Layer 4 of a small transformer language model trained on English Wikipedia (16 layers, counted from 0, width 64).
A neuron's activation on a vector x is GELU(weights . x + bias), where the dot is the dot product.
The model reads these tokens: " as" " sm" "el" "ters" " or" " cas" "ters" "." "\n" "\n" "==" "L" "ead" " or" "es" "==" "\n" "\n" "E" "v" "olution" " of" " the" " ext" "ract" "ed" " lead" " or" "es" " gr" "ade" " in"

The vector x that enters this layer's MLP at each token. A number n stands for (n - 500) times 0.011.
0 " as": 418,605,330,480,424,459,385,350,407,364,645,681,510,348,445,570,509,505,477,503,499,973,284,510,547,391,678,614,465,375,341,506,410,596,430,532,592,600,662,569,372,506,463,557,465,483,529,596,440,466,641,545,630,358,493,586,638,470,420,362,486,526,459,427
1 " sm": 428,865,465,565,675,463,404,234,529,321,560,516,546,491,361,683,396,567,318,433,441,518,511,436,365,387,450,420,607,418,618,659,543,533,548,518,515,737,589,586,411,390,589,520,531,445,603,373,656,462,551,536,350,294,332,589,603,547,547,523,661,563,285,419
2 "el": 422,860,350,534,619,503,274,266,419,357,690,389,455,449,602,571,481,612,381,426,598,530,486,489,501,257,228,640,562,623,470,535,507,519,424,734,444,579,534,346,455,497,420,531,671,614,495,524,377,455,662,478,461,590,334,495,687,515,553,603,489,438,496,477
3 "ters": 460,772,289,521,546,365,276,425,399,185,776,491,422,555,472,388,463,678,382,395,545,574,541,480,555,234,468,570,556,519,529,635,442,481,547,756,593,425,637,625,393,566,439,446,511,608,581,422,385,531,658,442,492,397,351,385,624,541,470,560,418,574,522,684
4 " or": 361,681,435,565,446,512,410,327,381,344,661,518,516,534,397,487,444,546,367,467,471,974,390,449,525,404,438,696,545,468,504,509,329,527,441,452,460,521,668,556,410,392,522,588,673,539,418,457,387,324,715,551,575,424,609,540,629,498,554,346,517,613,426,509
5 " cas": 305,847,316,472,476,411,374,299,459,308,501,503,499,473,440,682,646,612,264,395,484,646,452,471,347,315,416,391,672,394,529,429,396,611,509,675,446,511,505,606,288,468,544,513,514,600,492,452,705,574,582,427,622,449,420,558,697,574,542,541,641,525,581,437
6 "ters": 513,708,248,525,519,379,288,402,406,252,673,487,435,534,522,358,509,638,351,378,565,573,566,495,560,225,487,558,533,419,518,596,360,432,614,746,587,377,644,595,385,578,469,481,517,647,601,411,472,545,619,427,476,400,357,381,681,594,502,584,397,588,557,675
7 ".": 434,649,249,444,584,418,483,376,319,231,583,536,485,559,441,594,528,479,439,493,514,778,487,523,695,518,654,769,427,412,581,726,608,412,567,542,517,321,700,480,431,370,428,608,463,503,605,468,560,531,679,369,550,179,445,490,641,408,488,449,434,453,463,368
8 "\n": 410,815,347,375,472,574,491,371,337,338,556,592,510,349,550,635,493,324,456,435,477,699,411,634,673,608,603,739,570,456,532,672,434,486,564,620,563,461,735,405,305,391,544,620,497,497,604,411,472,605,497,295,516,449,489,383,517,314,463,615,405,539,478,485
9 "\n": 431,862,365,358,565,541,591,390,375,349,489,605,508,437,394,610,571,318,410,464,511,678,458,751,676,508,557,628,534,497,652,627,549,468,471,517,506,462,943,471,416,419,408,492,509,457,458,370,408,597,481,383,490,396,477,426,506,352,540,597,407,530,378,531
10 "==": 570,651,439,326,679,405,579,492,452,63,602,605,419,412,377,679,623,353,407,488,647,575,365,707,665,413,548,650,514,515,567,548,604,548,625,468,529,589,658,431,553,503,572,398,408,551,457,433,489,471,615,380,443,226,394,450,510,420,589,562,297,443,455,508
11 "L": 439,740,476,374,553,499,279,277,406,483,406,461,480,466,586,621,728,517,467,578,565,475,515,785,683,340,442,574,494,617,494,507,498,411,466,631,372,470,740,431,499,470,689,485,682,480,507,458,658,447,696,409,375,549,377,597,462,488,416,484,347,450,392,406
12 "ead": 450,956,383,439,663,539,416,313,572,223,312,674,506,500,360,485,524,428,208,463,575,435,581,516,552,318,420,614,429,453,563,753,445,534,454,676,447,556,542,527,633,510,412,496,644,471,576,462,639,261,658,496,620,532,541,383,508,517,336,543,499,541,519,517
13 " or": 437,806,476,444,416,545,455,365,319,301,531,523,512,490,402,432,502,435,296,446,547,823,443,445,563,482,424,819,583,429,424,496,413,479,414,523,377,555,619,539,434,401,591,571,697,521,345,451,534,228,762,592,626,407,683,558,519,568,497,363,489,624,522,513
14 "es": 601,915,265,453,422,472,288,473,319,203,504,472,452,606,319,378,593,546,201,445,576,508,489,528,536,327,467,689,678,513,591,651,457,475,460,712,494,528,658,475,504,530,607,562,562,493,468,457,477,516,656,485,635,327,478,384,537,587,452,500,325,571,598,588
15 "==": 677,631,366,288,535,527,528,341,451,71,549,608,429,322,416,677,648,438,433,432,442,550,376,615,628,456,597,718,614,561,622,620,526,519,701,471,583,591,455,542,472,416,640,386,472,552,602,483,487,442,641,294,485,262,391,467,481,523,482,525,321,502,565,496
16 "\n": 551,852,440,373,473,635,541,342,370,259,593,612,465,318,476,611,563,329,429,494,522,574,354,637,712,511,553,753,578,400,593,619,452,468,542,610,566,515,755,518,417,401,593,573,537,473,519,371,429,619,555,238,524,390,479,376,477,443,442,607,388,516,377,501
17 "\n": 505,881,428,377,571,573,612,395,388,259,528,626,476,388,361,627,574,320,404,483,545,620,401,722,716,448,532,670,547,448,587,599,547,462,482,509,504,509,914,529,497,438,435,511,495,477,423,359,421,609,522,372,462,383,430,428,480,408,527,627,406,491,343,518
18 "E": 395,656,537,365,642,465,330,366,450,469,377,558,444,506,579,574,611,350,430,544,541,488,609,832,685,380,502,542,402,523,405,558,590,323,507,559,480,479,843,467,432,539,685,557,709,477,426,463,368,423,675,396,427,453,309,604,554,452,557,425,409,510,359,580
19 "v": 227,730,514,444,427,529,277,295,534,423,377,532,447,540,431,610,536,537,354,551,463,291,534,611,448,399,390,630,484,591,450,529,520,460,520,701,450,542,891,551,407,548,594,569,674,531,600,396,665,481,650,371,601,474,296,555,445,452,553,610,497,494,417,559
20 "olution": 495,771,404,482,634,527,364,484,301,562,336,467,363,501,451,576,661,435,220,405,581,556,441,530,584,241,461,685,388,665,644,564,526,500,548,703,530,475,567,531,569,625,503,429,519,543,717,484,506,366,562,342,577,340,286,346,581,451,422,604,370,526,536,669
21 " of": 466,780,477,489,505,568,462,317,343,371,411,470,463,489,406,468,625,496,337,586,448,927,434,522,607,458,566,544,450,548,504,525,481,453,509,498,551,483,681,524,471,665,535,472,441,545,476,403,339,308,755,519,582,287,524,585,448,450,411,487,238,531,614,588
22 " the": 445,626,544,340,565,530,394,431,479,289,378,562,540,521,501,603,675,544,332,514,511,904,311,511,599,528,552,579,438,498,418,481,675,469,570,432,456,654,610,527,532,512,578,542,651,499,543,386,481,110,670,405,431,495,452,365,575,452,392,445,471,492,465,494
23 " ext": 469,852,358,345,506,453,510,306,422,449,369,593,485,511,527,717,581,480,174,345,387,569,318,597,439,512,584,364,503,620,543,424,387,593,814,531,413,514,360,437,453,515,575,569,528,574,493,441,444,522,607,407,576,318,417,517,518,573,621,487,710,483,469,592
24 "ract": 426,836,289,492,550,518,357,372,324,432,300,720,482,533,451,645,603,431,117,492,482,562,341,571,531,270,416,599,507,671,569,533,422,508,480,728,469,584,527,428,525,497,433,516,621,577,664,495,410,368,685,461,732,537,439,346,659,433,439,465,566,463,526,521
25 "ed": 551,798,412,485,450,511,400,287,482,447,426,422,344,581,283,593,528,495,164,485,463,700,335,325,616,295,507,679,456,651,603,540,492,539,504,727,649,609,543,483,485,569,547,538,498,498,585,488,397,298,734,652,650,399,463,428,539,450,429,503,444,601,445,508
26 " lead": 582,891,532,473,521,390,467,261,479,391,509,693,502,484,458,750,361,467,362,422,461,627,502,460,606,392,556,572,375,487,476,495,468,541,582,767,424,499,488,398,315,535,405,511,644,575,591,468,301,323,709,423,536,462,396,261,602,491,548,556,554,591,356,642
27 " or": 346,766,393,557,448,528,421,325,366,326,580,592,523,540,457,458,436,481,349,486,469,916,327,421,563,474,489,742,553,480,422,502,383,478,407,499,383,515,650,556,410,463,611,536,672,539,395,485,453,263,743,580,588,434,631,552,563,524,536,305,515,619,446,489
28 "es": 547,892,180,540,426,458,241,431,409,225,542,506,466,690,341,406,501,569,224,453,519,611,361,441,511,327,555,620,636,569,570,686,430,505,470,718,512,503,666,497,480,588,604,488,543,524,502,476,418,538,663,503,626,352,406,378,594,523,484,450,383,572,565,561
29 " gr": 417,962,380,540,486,432,470,211,543,475,357,524,609,504,478,642,430,623,199,394,419,524,405,604,379,472,411,615,517,524,545,464,421,497,622,496,376,607,598,541,334,491,476,484,634,489,581,483,559,459,605,542,288,426,434,593,450,524,770,610,570,542,267,566
30 "ade": 600,945,304,512,656,585,313,507,486,288,498,579,398,512,369,428,485,632,278,460,595,654,538,449,468,277,527,692,452,437,560,706,586,562,468,676,452,486,519,389,511,663,430,412,460,448,585,401,485,427,637,376,533,411,425,392,626,514,524,486,341,634,437,552
31 " in": 450,767,352,411,575,579,452,311,444,343,511,610,470,438,466,594,493,568,296,483,427,926,563,509,625,444,592,440,510,522,434,481,507,598,555,409,471,541,751,445,467,567,409,494,460,599,570,393,321,410,741,389,576,259,511,595,309,532,470,448,392,540,489,501

Each question shows the input weights of one neuron of the MLP. A number n stands for (n - 500) times 0.0014.

n134 (bias -0.125): 517,503,563,683,502,675,552,468,411,498,576,312,646,460,337,395,508,450,512,580,454,354,696,609,501,690,493,481,449,374,569,303,756,439,144,447,511,552,654,508,618,458,609,322,411,371,283,506,428,599,481,542,534,524,635,530,273,486,555,552,449,489,528,384
Which token does this neuron like most? 17 "\n"

n86 (bias -0.035): 596,511,519,540,476,705,626,542,437,535,436,431,527,437,455,362,609,505,501,528,217,514,377,497,457,537,574,458,301,577,369,522,580,322,396,430,762,448,522,546,555,500,609,433,449,341,583,593,557,596,516,574,530,457,441,536,544,578,403,330,433,468,497,446
Its three highest activations, in order, are on tokens 21 " of", 0 " as", 25 "ed"

n181 (bias -0.074): 453,431,563,478,308,623,498,545,521,515,532,640,414,343,518,411,399,341,664,629,330,449,453,589,687,512,402,460,587,433,552,481,563,500,490,486,454,497,470,512,385,419,490,527,507,477,305,578,660,467,505,516,446,586,589,603,582,679,511,458,461,476,643,675
Which token does this neuron like most? 13 " or"

n202 (bias -0.079): 597,480,745,660,257,724,447,522,404,483,501,241,522,341,470,340,297,675,575,710,510,552,406,435,523,468,480,366,563,338,407,449,548,526,546,443,523,371,533,670,500,488,308,471,624,434,447,376,596,570,568,609,398,485,637,447,529,650,578,445,647,453,567,487
Which token does this neuron like most? 4 " or"

n115 (bias -0.100): 663,383,743,764,376,429,783,496,597,442,598,604,496,574,258,531,384,248,487,396,318,341,490,643,434,747,661,211,607,369,470,401,422,551,429,468,311,627,552,568,596,462,563,474,430,612,531,459,523,539,481,623,452,431,480,485,257,652,608,636,602,331,435,395
On which token does it fire most, and how strongly? 1 " sm", at about 0.51

n128 (bias -0.124): 699,406,500,561,422,709,443,358,410,494,370,501,359,375,619,345,326,404,560,697,391,482,663,515,394,585,542,579,455,574,359,541,497,792,418,463,244,354,386,453,652,468,631,478,587,464,664,483,484,517,534,575,413,683,389,524,553,626,551,565,539,405,555,449
Which token does this neuron like most? 11 "L"

n100 (bias -0.023): 595,272,496,572,587,529,580,444,484,438,635,436,422,586,517,425,352,462,574,582,570,509,469,452,593,634,604,529,480,356,522,596,592,513,498,589,567,241,490,414,549,274,528,544,497,540,396,417,467,557,538,440,464,425,504,534,421,493,527,536,520,467,485,305
On which token does it fire most, and how strongly? 7 ".", at about 3.1

n28 (bias 0.010): 441,564,450,426,523,255,711,665,510,597,521,641,400,411,506,600,594,373,578,388,536,437,567,505,365,522,537,259,434,626,430,419,580,382,549,334,629,518,489,509,454,530,539,475,349,390,559,628,549,546,441,508,501,426,648,463,631,377,447,529,573,436,448,424
On which token does it fire most, and how strongly? 23 " ext", at about 0.6

n40 (bias -0.093): 385,530,579,627,597,695,686,573,557,493,490,423,823,670,462,553,411,455,532,330,487,296,406,733,328,535,518,518,674,503,549,542,265,466,395,111,415,591,557,632,591,413,337,343,562,325,567,361,593,538,356,592,473,519,621,457,346,449,599,523,586,449,641,351
Its three highest activations, in order, are on tokens 29 " gr", 1 " sm", 9 "\n"

n226 (bias -0.084): 524,293,428,455,577,412,490,685,626,571,589,481,429,693,541,421,627,354,450,475,564,470,615,582,602,491,708,452,292,686,693,659,502,388,418,359,454,556,210,432,605,478,497,334,416,568,407,448,593,417,422,535,602,405,541,521,444,383,270,698,589,540,484,482
Which token does this neuron like most? 20 "olution"

n247 (bias -0.042): 493,423,596,663,342,446,366,671,393,616,486,504,496,634,351,363,702,385,463,494,362,404,619,447,682,497,533,503,471,494,645,437,680,399,296,671,467,425,643,547,432,362,441,396,376,541,509,573,504,510,390,616,471,581,492,491,442,714,391,612,382,360,519,308
Its two highest activations, in order, are on tokens 14 "es", 11 "L"

n155 (bias -0.080): 492,472,523,826,449,573,514,404,426,501,461,406,538,629,495,441,599,267,596,507,342,483,558,445,477,511,638,517,506,325,496,598,507,336,429,585,376,265,369,616,652,183,731,492,383,609,504,390,517,705,515,528,513,542,500,589,581,546,322,661,481,522,792,200
Its two highest activations, in order, are on tokens 7 ".", 5 " cas"

n5 (bias -0.023): 462,510,652,541,377,463,472,503,396,474,623,468,489,425,598,264,396,556,444,446,479,527,427,480,531,442,551,407,494,395,431,554,765,667,434,439,568,512,396,462,576,368,600,411,581,348,572,390,559,446,509,539,524,773,563,491,522,528,445,461,432,562,571,286
Which token does this neuron like most? 22 " the"

n138 (bias -0.113): 488,519,719,413,533,695,514,497,413,703,693,437,905,396,388,463,495,491,553,531,389,495,479,562,382,523,408,401,418,433,525,344,550,518,462,364,922,637,529,561,445,566,473,584,414,492,523,522,482,548,488,506,627,467,562,636,292,344,453,496,361,371,434,489
Which token does this neuron like most? 21 " of"

n82 (bias -0.044): 733,397,474,558,466,481,417,576,529,649,735,262,596,319,495,273,490,549,416,529,514,495,474,464,360,385,452,304,373,532,450,556,477,448,548,554,500,440,542,487,658,600,489,525,525,469,380,583,468,726,549,580,430,466,466,395,442,693,571,477,597,378,619,483
Which token does this neuron like most? 6 "ters"

n99 (bias -0.048): 627,481,525,714,474,441,550,336,684,501,491,452,501,322,472,364,196,249,512,616,381,215,713,596,343,517,599,476,577,572,405,446,620,613,434,509,512,539,313,508,455,444,558,518,460,593,418,585,440,579,496,589,564,656,387,471,496,384,534,697,567,480,410,540
Which token does this neuron like most? 26 " lead"

n29 (bias -0.130): 514,559,529,690,368,378,682,406,518,439,367,370,538,341,359,312,429,510,501,542,422,486,642,543,395,653,685,478,701,651,629,431,371,429,458,496,623,366,346,231,605,533,484,488,425,570,629,560,490,539,488,697,538,653,407,418,502,456,527,407,528,573,346,511
On which token does it fire most, and how strongly? 25 "ed", at about 0.15

n149 (bias 0.029): 551,486,444,470,566,545,406,624,573,484,732,555,591,640,601,442,534,417,507,536,450,245,763,592,603,504,505,590,513,580,495,549,492,529,323,564,444,559,456,576,625,575,571,367,354,439,559,657,452,617,397,555,491,513,367,357,503,398,573,487,418,511,595,433
Its two highest activations, in order, are on tokens 3 "ters", 14 "es"

n0 (bias -0.019): 328,468,571,489,484,496,526,495,712,684,539,250,685,597,299,561,707,637,729,473,519,535,585,316,305,500,505,314,483,490,681,486,530,576,552,336,524,506,566,387,458,455,503,498,459,463,252,328,608,537,549,559,476,655,575,694,532,578,514,476,572,390,669,462
Its two highest activations, in order, are on tokens 5 " cas", 1 " sm"

n43 (bias -0.092): 468,411,527,599,592,427,498,605,633,595,577,404,675,460,656,632,589,393,551,479,576,254,495,725,363,537,432,274,437,323,505,656,545,589,465,599,450,476,358,521,496,409,341,456,367,640,377,488,593,682,445,465,525,486,282,702,504,505,516,601,672,368,638,398
Which token does this neuron like most? 5 " cas"

n98 (bias -0.076): 426,403,377,596,446,428,564,562,518,559,510,545,423,458,470,285,420,437,518,462,276,563,644,544,518,599,588,528,501,550,767,499,265,626,411,381,445,500,456,582,484,510,205,596,420,509,539,444,372,734,581,511,596,570,545,548,484,616,419,460,400,532,675,550
Which token does this neuron like most? 31 " in"

n173 (bias -0.079): 699,447,649,390,516,577,650,454,371,558,747,552,564,349,445,657,533,505,710,740,632,475,512,409,462,584,509,480,412,457,625,330,519,616,596,330,513,427,455,440,697,648,482,255,621,534,244,311,577,467,430,461,441,438,432,398,540,483,464,564,523,390,501,527
On which token does it fire most, and how strongly? 10 "==", at about 2

n84 (bias -0.115): 612,490,545,389,577,598,532,415,428,485,685,463,494,430,510,662,403,374,652,680,408,481,800,655,415,651,562,409,395,656,502,281,646,467,522,247,475,525,410,167,654,479,592,420,309,497,467,424,347,450,379,426,693,535,574,498,462,448,551,359,491,704,548,401
Its three highest activations, in order, are on tokens 31 " in", 10 "==", 15 "=="

n13 (bias -0.015): 570,527,453,481,504,423,435,620,463,539,487,458,428,555,545,478,647,477,633,519,420,610,715,488,492,485,425,483,604,558,472,614,380,539,547,424,613,506,261,364,519,426,254,574,384,469,418,255,509,609,510,538,541,553,456,542,514,582,452,572,498,694,633,620
Its three highest activations, in order, are on tokens 6 "ters", 3 "ters", 30 "ade"

n11 (bias -0.136): 671,511,693,651,438,633,505,466,654,626,380,338,506,505,346,529,566,531,510,618,482,551,638,328,296,553,616,485,460,515,363,141,415,551,752,372,486,352,424,480,556,500,466,314,455,612,513,248,500,504,580,610,597,573,428,377,596,464,450,427,510,395,694,498
Its two highest activations, in order, are on tokens 21 " of", 23 " ext"

n227 (bias -0.084): 611,260,626,518,209,496,484,731,556,477,723,410,540,518,378,404,714,438,574,676,560,519,328,714,563,439,594,525,745,410,625,155,470,365,534,587,453,544,504,306,464,427,459,418,559,538,605,404,614,562,502,644,448,376,493,474,414,551,462,612,563,324,575,327
Which token does this neuron like most? 10 "=="

n191 (bias -0.040): 431,246,611,404,511,628,555,535,422,672,511,525,473,524,577,452,365,281,650,650,625,461,393,500,534,435,459,402,415,518,558,426,761,398,303,553,601,396,546,413,472,473,420,466,546,424,249,674,462,572,320,483,439,541,579,636,435,485,582,552,372,559,513,456
Which token does this neuron like most? 18 "E"

n143 (bias -0.084): 432,558,474,534,288,340,615,662,409,517,508,242,410,505,194,468,506,489,588,433,407,469,572,731,502,525,543,419,689,608,724,546,363,352,606,540,311,471,451,277,670,525,547,468,360,485,521,414,511,586,441,508,436,601,607,507,601,446,279,438,546,477,644,680
Which token does this neuron like most? 14 "es"

n27 (bias -0.055): 572,610,622,505,444,332,519,480,631,449,479,279,572,567,433,391,425,711,537,336,500,506,494,422,583,485,642,472,457,367,599,624,450,399,648,191,569,284,430,275,583,331,473,304,373,414,351,316,687,605,463,743,447,544,570,473,583,634,529,457,487,601,569,524
Its two highest activations, in order, are on tokens 1 " sm", 6 "ters"

n118 (bias -0.075): 571,397,423,567,393,432,621,384,460,560,551,559,551,552,322,605,634,416,519,534,300,395,401,552,353,580,574,473,652,389,632,366,398,515,671,456,586,466,414,550,582,455,667,407,468,565,439,640,649,739,359,596,334,625,343,543,472,706,481,612,405,399,552,228
Its three highest activations, in order, are on tokens 15 "==", 5 " cas", 23 " ext"

n114 (bias -0.119): 488,546,543,440,430,542,706,448,620,571,586,466,530,565,425,595,526,410,758,469,561,432,613,780,512,712,672,462,485,553,815,410,505,466,356,349,391,476,549,210,474,434,318,379,445,549,325,334,362,461,246,647,581,444,564,512,641,354,578,740,562,407,571,574
On which token does it fire most, and how strongly? 9 "\n", at about 3.6

n122 (bias -0.124): 631,403,504,612,366,748,572,438,639,703,805,327,603,386,310,613,515,605,427,427,515,519,493,463,512,484,664,447,560,376,581,277,412,493,648,221,628,445,500,299,484,375,557,571,437,343,320,508,266,479,504,552,518,455,696,673,614,451,520,474,671,450,481,342
On which token does it fire most, and how strongly? 4 " or", at about 1.6

n14 (bias -0.128): 642,431,476,833,437,481,546,604,456,530,684,417,672,379,564,511,599,413,551,581,275,491,487,503,486,584,685,411,408,213,644,317,392,603,631,590,434,345,408,426,420,460,470,415,243,394,492,396,496,589,482,583,511,364,475,603,696,473,396,438,668,318,625,322
Which token does this neuron like most? 0 " as"

n71 (bias -0.052): 395,429,614,570,313,363,491,581,468,414,458,495,498,525,448,441,508,344,464,423,550,422,464,674,452,480,543,499,754,526,610,397,566,456,593,521,556,530,456,585,424,499,458,246,516,527,537,600,572,596,365,747,487,482,615,329,520,412,580,447,644,435,425,553
Its two highest activations, in order, are on tokens 29 " gr", 5 " cas"

n33 (bias -0.051): 456,428,503,490,378,493,452,565,606,492,402,582,472,542,520,442,448,482,621,573,523,372,567,543,355,642,542,512,763,607,338,214,518,536,607,495,410,505,558,666,525,375,489,482,381,451,558,369,709,697,355,564,402,636,460,554,312,532,548,620,708,536,483,568
Its two highest activations, in order, are on tokens 19 "v", 29 " gr"

n12 (bias -0.055): 588,515,518,547,482,348,512,551,511,588,488,354,640,455,482,477,340,536,463,648,457,360,741,403,423,381,467,432,516,490,439,488,696,518,439,547,313,580,333,546,806,325,493,276,314,453,442,548,696,569,510,637,325,534,478,678,431,656,530,680,531,559,638,523
On which token does it fire most, and how strongly? 1 " sm", at about 0.77

n184 (bias -0.009): 475,416,479,417,295,472,577,667,357,491,700,367,472,629,547,491,631,400,551,531,625,518,643,491,582,708,551,462,563,616,589,402,558,477,588,414,684,443,416,407,530,467,626,375,396,552,529,466,604,573,272,470,457,468,625,472,467,364,573,522,544,422,407,360
Its two highest activations, in order, are on tokens 10 "==", 8 "\n"

n125 (bias -0.086): 468,363,631,696,480,551,619,492,513,648,589,583,432,532,360,634,320,454,468,422,376,441,465,619,466,601,686,305,209,550,589,268,331,525,451,348,498,540,405,436,517,549,600,545,456,497,553,438,431,341,452,511,605,520,585,534,592,507,679,722,627,455,603,545
Its two highest activations, in order, are on tokens 23 " ext", 26 " lead"

n198 (bias -0.040): 640,431,551,489,431,659,565,739,413,572,673,339,461,393,432,395,671,523,499,705,488,497,515,647,575,589,583,492,412,539,744,527,559,587,510,571,769,519,251,415,454,462,535,527,436,484,558,458,485,590,481,502,289,488,474,465,435,384,368,652,390,181,534,379
Its three highest activations, in order, are on tokens 15 "==", 10 "==", 16 "\n"

n39 (bias -0.015): 483,410,444,508,492,532,686,542,695,412,727,484,464,449,384,385,406,499,523,458,533,451,520,463,565,553,440,489,460,548,579,663,591,383,422,566,363,685,278,523,528,325,703,509,516,300,392,436,456,446,463,525,462,494,609,709,470,383,437,572,527,462,652,529
Which token does this neuron like most? 15 "=="